Layer 3 of a small transformer language model trained on English Wikipedia (8 layers, counted from 0, width 64).
Take only the direct path to the model's output, skipping the later layers: a vector added to the residual stream pushes a token's score in proportion to its dot product with that token's output vector.

Output vectors of the tokens that the questions are about. A number n stands for (n - 500) times 0.0042.
" Infantry": 322 402 574 496 580 677 508 525 558 712 570 460 420 667 265 414 564 400 533 346 438 750 628 462 427 539 658 462 346 396 616 671 486 590 453 494 480 435 490 384 485 820 448 476 585 568 402 656 647 756 517 673 509 645 777 424 277 500 612 598 414 473 574 525
" announced": 617 247 633 701 464 572 514 446 694 377 328 529 554 691 458 523 361 706 541 568 539 487 500 389 427 711 435 369 482 477 586 559 418 538 467 446 605 676 659 399 551 582 389 565 477 531 578 563 560 545 458 600 468 642 566 415 523 255 554 384 775 484 557 513
" Albums": 289 525 677 667 504 621 581 473 473 342 464 483 297 674 624 438 608 693 371 600 289 496 573 537 388 559 581 497 347 692 507 633 534 449 572 582 734 448 555 302 247 469 510 136 569 484 335 535 669 713 506 249 529 371 314 527 476 468 457 500 482 342 698 403
" best": 525 451 587 563 611 392 577 598 460 358 503 336 422 368 730 438 398 510 246 485 457 683 540 451 490 576 431 428 488 578 520 408 479 460 486 562 649 422 437 454 575 371 417 390 532 583 547 272 570 750 524 613 394 434 613 566 453 365 557 398 493 343 440 754
"CE": 548 353 304 599 599 510 567 591 471 553 437 516 520 643 489 470 410 325 603 637 180 597 663 591 362 651 622 394 418 667 733 464 465 641 638 497 492 597 565 530 415 545 570 524 416 632 321 553 642 480 391 565 482 504 393 178 478 474 607 294 666 460 525 564
" %": 359 513 459 692 634 511 491 194 500 423 564 728 586 621 543 432 696 428 616 520 581 553 325 420 428 518 419 521 538 576 569 679 492 542 647 662 590 473 622 271 462 514 334 310 486 530 310 408 555 430 649 332 747 597 694 320 237 559 612 175 297 520 587 738
" Date": 410 471 680 634 395 551 511 377 456 618 602 661 247 622 558 436 557 545 562 548 347 605 669 478 448 588 553 752 404 503 567 449 621 429 639 489 678 527 600 449 290 566 465 571 412 600 352 535 457 438 440 342 710 523 674 494 406 392 504 309 690 304 364 584
"Senior": 629 387 297 500 597 537 688 566 420 508 311 611 327 369 464 441 442 546 490 360 268 622 593 286 251 500 621 573 540 591 765 597 395 637 283 500 449 698 584 571 288 563 579 500 569 646 317 457 654 788 490 509 755 558 590 409 427 336 713 336 690 221 582 296
"Gls": 678 448 424 664 771 569 817 576 383 653 710 489 559 764 505 394 594 479 577 207 398 592 864 427 256 521 584 475 572 662 632 529 374 973 682 549 575 576 516 432 580 628 525 491 897 642 515 440 649 787 419 362 847 472 621 403 376 505 426 218 695 518 751 668
"\n\n": 608 705 608 326 601 472 477 676 482 696 468 639 696 408 320 508 307 671 520 471 687 641 379 397 542 394 399 463 464 639 566 394 537 436 443 437 492 464 601 487 584 629 392 712 628 393 394 396 480 379 259 295 356 516 487 457 576 645 632 374 584 509 462 308
"phone": 398 318 448 524 495 304 524 585 670 319 319 323 384 781 435 489 738 356 584 597 404 504 490 238 343 378 311 568 466 603 480 670 492 834 537 405 606 802 529 284 160 565 722 268 597 555 257 505 705 624 414 459 720 614 479 538 389 562 438 425 258 473 500 522
" GK": 532 399 455 633 420 672 648 324 371 373 665 352 277 715 412 424 577 592 314 606 358 455 638 601 433 515 452 563 467 602 536 646 423 550 543 619 542 655 641 497 421 512 506 553 415 449 206 449 550 583 596 595 736 626 678 325 514 447 451 597 652 423 436 527
" Insecta": 467 512 530 578 727 399 595 176 358 619 382 357 77 845 517 438 752 422 351 464 544 914 374 326 260 347 514 405 607 591 828 549 175 876 571 670 573 549 591 515 433 669 518 619 947 586 286 857 762 705 470 592 890 649 500 401 455 204 416 500 623 346 702 532
"lav": 478 435 492 680 524 611 509 500 426 599 706 519 361 683 537 492 676 290 297 331 565 604 170 545 330 757 572 530 609 581 402 387 242 692 333 426 399 665 564 626 259 480 357 430 724 577 343 382 692 579 534 605 741 658 495 496 167 424 571 196 551 378 695 672
")": 638 513 349 282 404 560 539 744 436 346 384 683 434 431 496 491 415 653 418 213 615 409 557 593 503 513 597 607 469 543 448 193 603 754 726 233 447 513 378 556 381 464 456 625 444 500 545 478 733 495 595 370 353 360 637 476 647 545 613 650 420 583 353 354
" Succeeded": 422 470 744 434 476 495 500 639 550 799 687 590 397 861 401 353 515 494 500 568 412 571 482 546 395 476 447 543 491 765 691 571 352 629 369 684 488 697 658 454 347 739 798 547 777 839 204 705 595 744 212 605 419 882 886 114 472 291 753 761 552 406 495 739
" ISBN": 512 151 777 473 642 475 677 421 626 620 645 367 469 686 625 447 530 464 472 691 532 281 572 431 451 426 655 401 570 767 553 354 519 474 512 551 527 446 584 287 475 356 569 415 614 729 307 651 757 606 349 354 380 514 596 250 421 409 722 544 462 629 480 516
"bed": 478 324 439 512 488 551 357 504 584 802 418 612 395 658 577 505 507 588 247 413 420 544 384 442 314 473 411 645 574 225 626 722 528 514 556 602 561 439 367 449 489 317 512 417 624 618 515 611 713 533 361 588 778 367 513 443 582 511 524 551 349 442 237 558
"rod": 462 295 619 426 455 392 578 275 520 550 624 236 760 736 565 464 447 672 411 525 500 612 504 583 370 368 606 556 511 553 500 571 601 504 529 532 523 500 457 688 573 659 442 439 619 475 416 669 552 326 627 407 575 446 524 479 215 395 567 621 794 375 543 476
" currently": 607 432 605 479 469 326 552 494 608 415 495 330 475 579 702 475 353 507 395 497 490 690 517 464 434 589 370 437 413 516 691 487 427 628 549 418 641 553 519 378 533 649 476 648 489 493 434 321 421 457 457 664 477 392 557 470 542 435 656 176 568 251 515 701
" teams": 511 693 474 723 640 460 692 551 667 360 293 439 259 513 460 451 423 435 417 597 407 745 412 513 459 701 491 359 505 500 591 725 420 730 521 549 431 515 429 399 507 587 459 365 630 558 554 391 610 543 486 650 803 323 669 410 426 411 561 370 508 504 389 500
" Taiwan": 413 189 640 572 600 600 723 264 595 525 416 441 455 566 607 396 646 476 421 417 412 607 524 491 470 486 555 585 567 574 645 538 570 500 512 446 647 539 523 420 293 532 591 530 570 586 520 521 585 421 505 590 527 590 399 366 455 442 431 215 455 550 426 407
" Population": 263 462 438 656 526 413 547 188 520 668 625 643 251 603 697 432 489 378 455 490 516 642 526 452 431 653 507 661 420 512 574 421 443 495 700 537 741 398 658 389 435 523 453 350 579 674 157 406 576 509 494 625 627 689 434 425 334 419 677 291 285 495 650 449
" include": 599 492 403 670 436 273 826 561 796 592 471 675 328 582 632 486 536 427 606 609 415 450 551 372 450 508 436 426 360 660 540 504 601 687 613 467 560 439 451 336 608 473 721 648 791 443 440 377 560 469 411 529 428 451 583 487 249 293 726 228 528 329 443 642

Output weights of attention head 0. The head adds the sum of these rows, row i times number i of z. A number n stands for (n - 500) times 0.00068.
o0: 308 571 635 394 511 392 421 522 683 643 248 549 452 508 588 397 659 456 382 601 631 462 376 384 612 529 270 647 601 492 537 587 568 466 523 640 681 466 541 651 414 279 464 526 543 450 463 594 632 332 518 702 482 418 468 603 505 596 412 428 198 558 431 613
o1: 491 502 375 646 318 512 827 367 332 410 609 498 567 532 453 520 549 353 592 460 408 591 626 600 352 716 509 423 504 353 593 602 518 476 450 558 473 521 638 393 620 436 246 476 527 509 354 469 438 357 550 451 576 516 404 445 426 421 528 177 612 404 474 321
o2: 494 558 433 555 476 470 460 511 523 553 431 525 468 493 427 575 455 574 516 527 491 778 462 556 489 487 306 314 627 458 584 541 509 433 361 577 430 595 815 415 514 574 420 596 451 331 501 383 427 295 596 469 487 517 382 447 462 559 471 563 446 564 325 472
o3: 447 450 476 595 627 685 490 160 535 409 569 263 626 453 433 528 514 536 592 479 511 467 548 536 509 583 482 455 524 374 431 457 516 445 564 529 443 524 589 312 557 518 613 397 532 429 609 438 385 436 530 428 440 594 455 518 423 589 104 441 619 534 520 310
o4: 415 516 553 401 812 443 486 588 479 609 661 481 656 442 400 576 339 580 503 557 585 450 527 484 576 288 798 228 519 480 421 472 538 399 353 353 361 564 634 316 605 552 471 465 474 630 426 492 468 548 550 617 333 552 695 364 348 617 461 435 659 599 726 464
o5: 497 407 596 386 207 593 292 279 550 394 629 471 588 591 742 680 505 423 573 611 304 491 524 503 431 612 570 496 389 401 588 410 373 186 351 737 499 553 744 554 703 274 580 501 416 305 498 616 274 248 645 500 621 536 441 762 373 293 319 375 672 341 668 651
o6: 452 459 801 478 502 353 404 520 882 426 483 456 586 349 393 382 589 597 470 577 394 673 323 388 530 478 356 384 422 453 461 614 614 362 527 535 410 478 487 607 618 515 518 602 368 544 618 418 527 533 354 579 264 439 468 362 590 656 729 509 408 601 502 604
o7: 525 426 432 489 505 530 411 493 624 414 632 453 436 567 490 352 319 531 549 479 398 459 630 674 453 360 750 428 463 469 531 539 304 343 545 369 307 574 647 240 666 412 695 375 508 543 428 610 329 665 598 275 648 700 679 611 435 559 609 685 696 613 631 411
o8: 376 543 638 442 296 775 570 296 132 436 562 395 324 637 288 602 599 223 436 205 593 465 626 401 337 637 571 598 386 353 490 608 300 501 503 417 563 435 544 468 607 663 480 560 577 377 533 575 553 556 502 437 642 620 614 434 470 541 269 483 414 242 402 347
o9: 486 547 247 767 484 510 390 453 440 309 336 558 784 493 535 595 526 449 288 549 494 304 526 606 543 629 631 536 561 523 534 519 469 380 544 434 608 403 229 674 358 375 593 554 586 508 570 465 496 593 419 563 488 525 493 465 360 364 259 423 504 574 738 550
o10: 543 365 523 501 725 623 530 600 550 621 410 387 551 177 557 481 384 633 666 333 486 522 545 674 546 278 568 486 524 578 363 409 437 533 259 551 399 493 461 598 665 422 521 592 460 524 426 589 417 519 511 487 341 561 439 586 479 586 450 552 436 729 600 520
o11: 334 601 527 616 380 392 543 545 730 420 474 415 566 537 305 736 238 458 504 706 388 540 499 546 649 446 620 543 490 512 555 604 447 385 552 562 714 583 785 379 361 544 567 551 487 463 301 333 383 446 634 496 415 490 485 308 519 597 773 521 522 654 439 401
o12: 621 463 589 827 607 382 617 449 673 216 498 482 558 416 660 631 614 521 450 294 411 513 543 302 725 700 219 489 279 471 381 372 411 657 631 444 501 302 534 430 658 597 398 523 563 528 563 541 563 598 425 315 408 405 644 621 332 407 541 353 462 462 341 266
o13: 304 538 492 515 329 589 552 465 288 264 477 437 383 558 298 565 699 594 334 463 417 641 467 426 506 563 407 601 423 325 448 525 431 539 674 633 561 563 510 512 373 564 418 404 445 434 593 531 534 629 446 674 570 549 468 542 514 560 479 469 365 377 547 462
o14: 605 559 575 346 782 398 407 636 608 803 416 611 383 471 532 160 486 735 510 559 604 624 511 444 564 408 487 320 619 558 552 575 504 653 445 457 119 609 739 581 636 583 449 463 479 473 417 363 677 658 632 577 393 403 457 551 671 687 615 572 471 619 398 587
o15: 320 592 321 585 408 388 581 430 278 480 447 620 550 544 295 507 615 598 279 373 558 675 511 653 365 586 532 417 588 530 532 615 513 300 430 493 456 453 592 304 327 363 392 536 332 373 592 415 421 489 600 647 407 751 328 573 508 460 517 369 283 597 498 620
o16: 394 436 467 437 514 563 373 343 401 406 499 421 468 456 493 646 644 386 511 627 521 449 449 402 628 620 530 573 389 350 458 459 530 714 744 506 471 609 435 533 552 482 499 287 430 438 557 563 388 518 619 399 575 418 613 657 433 397 615 527 491 473 441 564
o17: 502 334 635 411 478 758 688 472 613 564 581 560 253 529 504 454 532 421 632 201 628 419 628 578 446 376 605 599 444 566 382 318 536 443 370 538 461 459 470 542 476 395 524 491 567 563 423 561 670 344 484 660 444 557 635 339 542 593 552 361 459 342 472 559
o18: 344 410 661 476 516 440 607 499 536 545 476 462 570 433 488 646 377 448 367 558 410 694 459 447 468 586 707 412 392 563 431 512 426 359 228 511 565 349 674 440 465 593 409 579 430 434 512 558 484 569 522 630 495 643 490 597 556 443 477 364 386 526 821 570
o19: 484 448 544 645 420 556 522 446 488 363 532 440 545 603 313 531 591 476 471 468 561 407 642 500 641 542 520 575 481 314 493 526 428 372 781 477 553 542 226 418 283 562 492 541 404 528 413 392 496 734 562 480 741 453 548 528 542 546 404 498 561 551 583 355
o20: 489 399 438 499 586 659 676 438 475 546 530 475 428 393 602 708 186 611 592 511 479 386 514 523 399 311 580 535 418 672 281 404 574 367 346 423 525 342 554 533 480 523 456 426 497 594 506 408 499 414 430 627 315 399 546 386 513 415 488 464 647 533 641 575
o21: 534 706 624 325 706 417 582 494 442 758 290 413 322 428 400 544 463 347 563 945 495 648 431 276 325 470 387 558 669 614 677 546 478 536 312 433 452 605 605 558 581 635 395 500 679 699 494 566 581 524 266 428 495 465 487 603 516 394 507 579 688 474 449 425
o22: 573 470 509 580 673 434 396 766 510 389 581 513 698 578 577 677 615 451 466 608 622 290 573 561 702 520 671 681 477 608 315 401 315 636 623 401 648 486 479 621 330 557 308 338 535 450 467 417 539 745 435 366 594 369 393 527 614 665 729 423 199 669 418 526
o23: 680 392 577 576 541 537 525 478 421 423 637 465 483 607 450 661 460 557 496 605 401 305 630 425 471 508 789 715 392 585 380 452 247 603 518 618 421 553 357 337 369 658 507 248 618 604 525 540 429 861 329 569 567 502 394 561 555 502 358 668 480 519 603 570
o24: 461 504 283 802 470 450 596 508 275 617 283 523 482 332 562 370 538 548 493 334 709 462 493 654 414 401 323 587 505 489 491 502 789 355 628 360 518 447 319 403 332 676 566 541 441 576 365 427 374 547 517 472 420 561 503 480 457 403 381 534 589 709 395 494
o25: 720 589 476 560 720 488 477 576 347 449 422 535 443 503 531 406 674 515 623 234 537 484 472 448 720 532 183 493 486 360 389 452 473 736 686 493 498 439 439 471 685 615 347 577 460 397 489 495 531 381 440 267 716 435 473 668 516 722 345 603 329 362 153 331
o26: 366 367 341 502 740 600 447 546 484 536 344 373 666 440 597 646 647 632 339 258 707 323 435 677 481 443 638 622 578 531 418 569 444 423 442 504 662 286 569 680 336 486 724 581 578 452 520 453 412 487 430 552 515 605 390 528 504 469 508 474 399 533 692 548
o27: 592 427 793 514 423 637 588 383 680 484 316 547 315 476 387 314 367 627 694 364 353 625 423 345 448 407 510 562 449 508 733 566 745 401 614 526 374 599 561 669 605 376 834 492 431 472 405 437 586 483 629 440 390 483 304 488 736 591 902 461 564 613 370 572
o28: 634 575 489 454 600 455 406 709 447 616 663 609 401 453 475 488 603 344 455 341 524 494 640 598 613 548 583 334 602 362 676 512 314 403 241 423 356 413 444 456 605 474 280 714 506 563 566 527 443 621 493 583 592 586 860 679 528 370 427 474 672 291 552 615
o29: 559 440 496 461 677 635 550 566 597 426 458 410 569 270 446 378 674 512 492 185 405 479 545 602 563 422 582 243 694 541 649 433 446 543 444 510 329 529 467 770 598 552 493 489 632 580 558 450 781 556 501 719 464 481 449 495 631 683 433 524 536 550 556 527
o30: 342 548 215 580 494 688 534 376 27 296 668 475 376 510 396 565 457 560 449 487 492 252 516 441 487 498 480 474 411 446 490 575 638 719 638 473 543 471 534 522 325 340 533 327 543 586 643 499 627 505 587 586 522 326 498 297 589 603 544 465 722 390 436 523
o31: 334 579 317 486 276 602 543 568 397 617 637 431 282 515 719 569 451 723 495 404 595 446 572 555 475 356 360 680 489 609 294 599 564 288 597 732 494 285 699 342 601 341 502 534 573 490 517 649 409 382 498 594 584 413 540 538 374 536 375 656 331 569 586 539

Each question shows a token from some text and the vector z that the head gathered there. A number n stands for (n - 500) times 0.0071.

" metres": 538 528 501 456 480 518 489 422 534 551 454 501 501 532 414 583 465 536 560 510 543 447 446 478 561 402 481 468 499 427 549 558
Which two tokens does it push up most, strongest first? " Population", " Date"

")": 512 513 481 442 483 477 473 497 422 515 497 575 371 479 486 526 524 478 469 503 488 519 507 523 506 458 428 588 444 437 563 435
Which two tokens does it push up most, strongest first? "CE", " Succeeded"

"n": 457 566 482 451 401 545 470 421 546 411 427 460 552 527 451 431 513 533 499 559 514 517 567 598 468 537 383 477 507 465 541 512
Pushed up most: " Date"

" Bert": 444 550 476 474 438 569 469 480 540 477 453 573 590 587 382 519 540 517 577 533 557 465 542 564 480 428 493 507 431 430 526 524
Pushed up most: " Albums"

" where": 463 498 514 503 504 527 515 484 467 524 537 510 445 443 468 475 462 485 504 496 534 484 464 460 522 443 498 479 513 463 487 501
Pushed up most: "rod"

" in": 514 484 527 519 474 499 549 423 500 502 498 506 544 523 487 483 502 455 505 519 482 497 483 507 516 539 455 495 501 483 503 476
Pushed up most: " teams"

" 20": 620 428 545 489 587 290 569 381 361 337 461 516 457 459 665 396 451 501 472 419 569 854 448 415 537 483 449 585 356 504 572 468
Which three tokens does it push up most, strongest first? "\n\n", " Succeeded", " ISBN"

"\n": 480 637 524 440 422 434 536 401 497 440 447 559 680 516 442 471 442 552 507 531 514 543 430 421 522 516 325 578 523 501 493 437
Which two tokens does it push up most, strongest first? " include", " teams"

"re": 405 450 482 499 676 488 461 584 382 462 635 512 521 346 499 381 399 571 502 450 636 585 507 574 527 447 526 449 552 446 363 587
Which three tokens does it push up most, strongest first? " ISBN", " Succeeded", "\n\n"

"N": 423 587 542 489 503 452 518 460 516 394 481 491 564 510 539 518 455 517 519 467 525 594 463 487 476 502 401 531 535 534 538 424
Pushed up most: "Senior"

" Fisher": 518 517 531 492 443 526 523 393 500 496 481 502 543 525 457 515 517 478 522 514 508 487 500 478 529 499 435 483 494 473 507 501
Which of these tokens does it push down most? " Succeeded"

" and": 520 509 554 517 517 528 581 441 505 445 469 518 566 592 498 582 442 463 648 501 496 467 473 487 431 487 482 494 511 485 497 466
Pushed up most: " currently"

"F": 397 553 512 465 501 486 479 502 485 408 464 515 553 500 514 501 473 496 527 503 533 557 511 514 472 485 399 525 553 508 561 446
Pushed up most: "Senior"

"  ": 397 599 539 495 495 204 555 582 534 437 375 622 564 463 610 599 473 440 395 641 343 487 384 329 682 523 402 689 522 553 532 252
Pushed up most: " teams"

"38": 508 512 546 417 421 389 489 356 573 417 454 398 568 592 550 552 504 491 499 505 468 578 448 443 535 608 438 518 530 567 587 477
Pushed up most: " Insecta"

",": 430 510 513 509 526 546 504 519 475 537 552 530 422 414 454 451 435 506 496 496 547 455 470 441 516 421 527 483 525 459 476 522
Pushed up most: "rod"

" 200": 516 528 483 508 545 582 473 448 498 606 495 539 514 521 364 567 455 550 596 528 597 409 451 496 553 337 554 445 494 439 526 552
Pushed up most: " Population"

" ed": 551 490 479 464 444 454 518 465 457 493 527 557 459 492 512 501 495 448 514 508 455 471 564 507 482 465 446 496 430 419 521 463
Which of these tokens does it push down most? "Gls"

"rian": 489 491 520 490 454 518 528 442 487 473 546 498 436 472 513 463 506 482 507 475 512 512 479 516 487 475 442 531 486 462 488 464
Which two tokens does it push up most, strongest first? " Succeeded", "\n\n"

" A": 370 418 359 661 704 345 511 501 461 546 565 334 525 496 540 383 511 585 557 544 651 512 480 563 583 448 606 290 560 510 492 347
Pushed up most: "Gls"

"|": 462 434 521 494 593 193 591 555 502 390 562 537 564 494 705 502 434 523 496 527 446 541 509 467 558 584 494 605 465 639 445 357
Which of these tokens does it push down most? " Date"

"hes": 548 560 508 459 419 507 542 410 486 462 461 509 545 489 484 465 474 560 492 491 506 505 466 434 518 476 444 552 512 469 494 507
Pushed up most: " include"

" born": 537 600 495 472 468 447 526 451 494 458 464 554 573 497 463 514 463 561 518 520 517 476 468 450 521 471 412 492 500 448 502 512
Pushed up most: " include"

" British": 476 533 556 507 498 530 520 409 485 499 497 502 480 491 477 538 470 459 526 493 499 469 487 465 515 487 445 472 496 492 491 471
Pushed up most: " currently"

"63": 453 553 542 431 432 473 414 462 611 403 460 460 455 558 500 571 525 556 467 516 509 506 449 493 533 550 447 569 523 467 663 562
Pushed up most: " GK"

"omet": 530 510 512 394 460 464 484 401 582 502 467 432 551 513 452 498 484 609 473 491 514 461 543 458 527 567 495 472 573 520 566 562
Pushed up most: ")"

"ah": 492 477 512 477 475 530 511 449 500 517 527 458 466 490 470 520 516 484 537 489 518 464 502 499 488 489 471 460 553 474 471 504
Which two tokens does it push up most, strongest first? "lav", " best"

"°": 520 490 506 523 531 528 507 490 490 499 514 585 387 508 520 521 425 570 580 462 608 558 404 476 486 324 563 682 374 469 550 473
Pushed up most: " Succeeded"

"uc": 548 491 483 457 433 457 512 476 475 491 525 553 453 492 516 507 497 451 504 506 446 468 568 504 474 477 448 508 438 424 526 461
Pushed up most: "phone"

"de": 429 522 427 500 551 489 552 522 452 525 537 538 517 511 425 445 485 520 564 575 579 475 474 570 508 385 464 528 455 475 474 440
Pushed up most: " ISBN"

"50": 449 539 540 430 413 430 409 434 605 443 428 436 486 526 494 566 526 511 482 494 524 558 498 485 554 548 464 502 519 435 630 529
Pushed up most: " Insecta"

"42": 498 496 533 416 425 389 493 358 566 431 456 404 566 585 537 544 497 494 504 516 477 556 466 457 537 596 440 511 523 559 574 479
Which of these tokens does it push down most? " ISBN"

"02": 405 527 572 448 442 395 429 512 577 283 478 445 472 502 589 493 524 479 421 461 481 623 507 474 487 646 415 556 471 459 630 480
Pushed up most: " Insecta"

" 3": 323 567 587 512 585 376 507 552 659 274 637 336 523 435 754 497 468 591 472 337 502 730 355 450 422 595 478 596 709 751 478 292
Which of these tokens does it push down most? " Albums"

" In": 483 514 527 461 461 511 524 426 466 460 500 526 542 516 470 538 505 459 571 486 529 512 505 518 490 477 409 498 507 456 509 476
Pushed up most: " currently"

" 5": 561 475 510 431 552 273 395 338 459 386 404 425 427 522 583 468 535 499 464 458 542 771 540 523 592 557 435 379 510 426 642 560
Pushed up most: " Insecta"

"La": 373 540 375 538 623 459 562 593 455 577 552 556 449 533 405 446 487 519 560 666 568 439 427 600 487 306 454 538 449 508 498 377
Which of these tokens does it push down most? "bed"

"oa": 445 551 476 459 395 601 475 452 547 463 452 507 587 552 391 469 537 523 535 550 527 459 585 593 460 495 462 501 460 458 521 514
Which of these tokens does it push down most? "\n\n"

" as": 514 508 564 513 461 510 462 463 474 550 581 548 504 474 463 504 507 446 482 482 481 511 475 476 468 572 448 518 507 501 478 451
Which of these tokens does it push down most? " Succeeded"

"cal": 462 551 496 447 423 538 506 442 513 461 466 526 582 535 410 495 523 501 549 493 546 512 524 530 503 469 441 509 446 416 513 498
Pushed up most: " Date"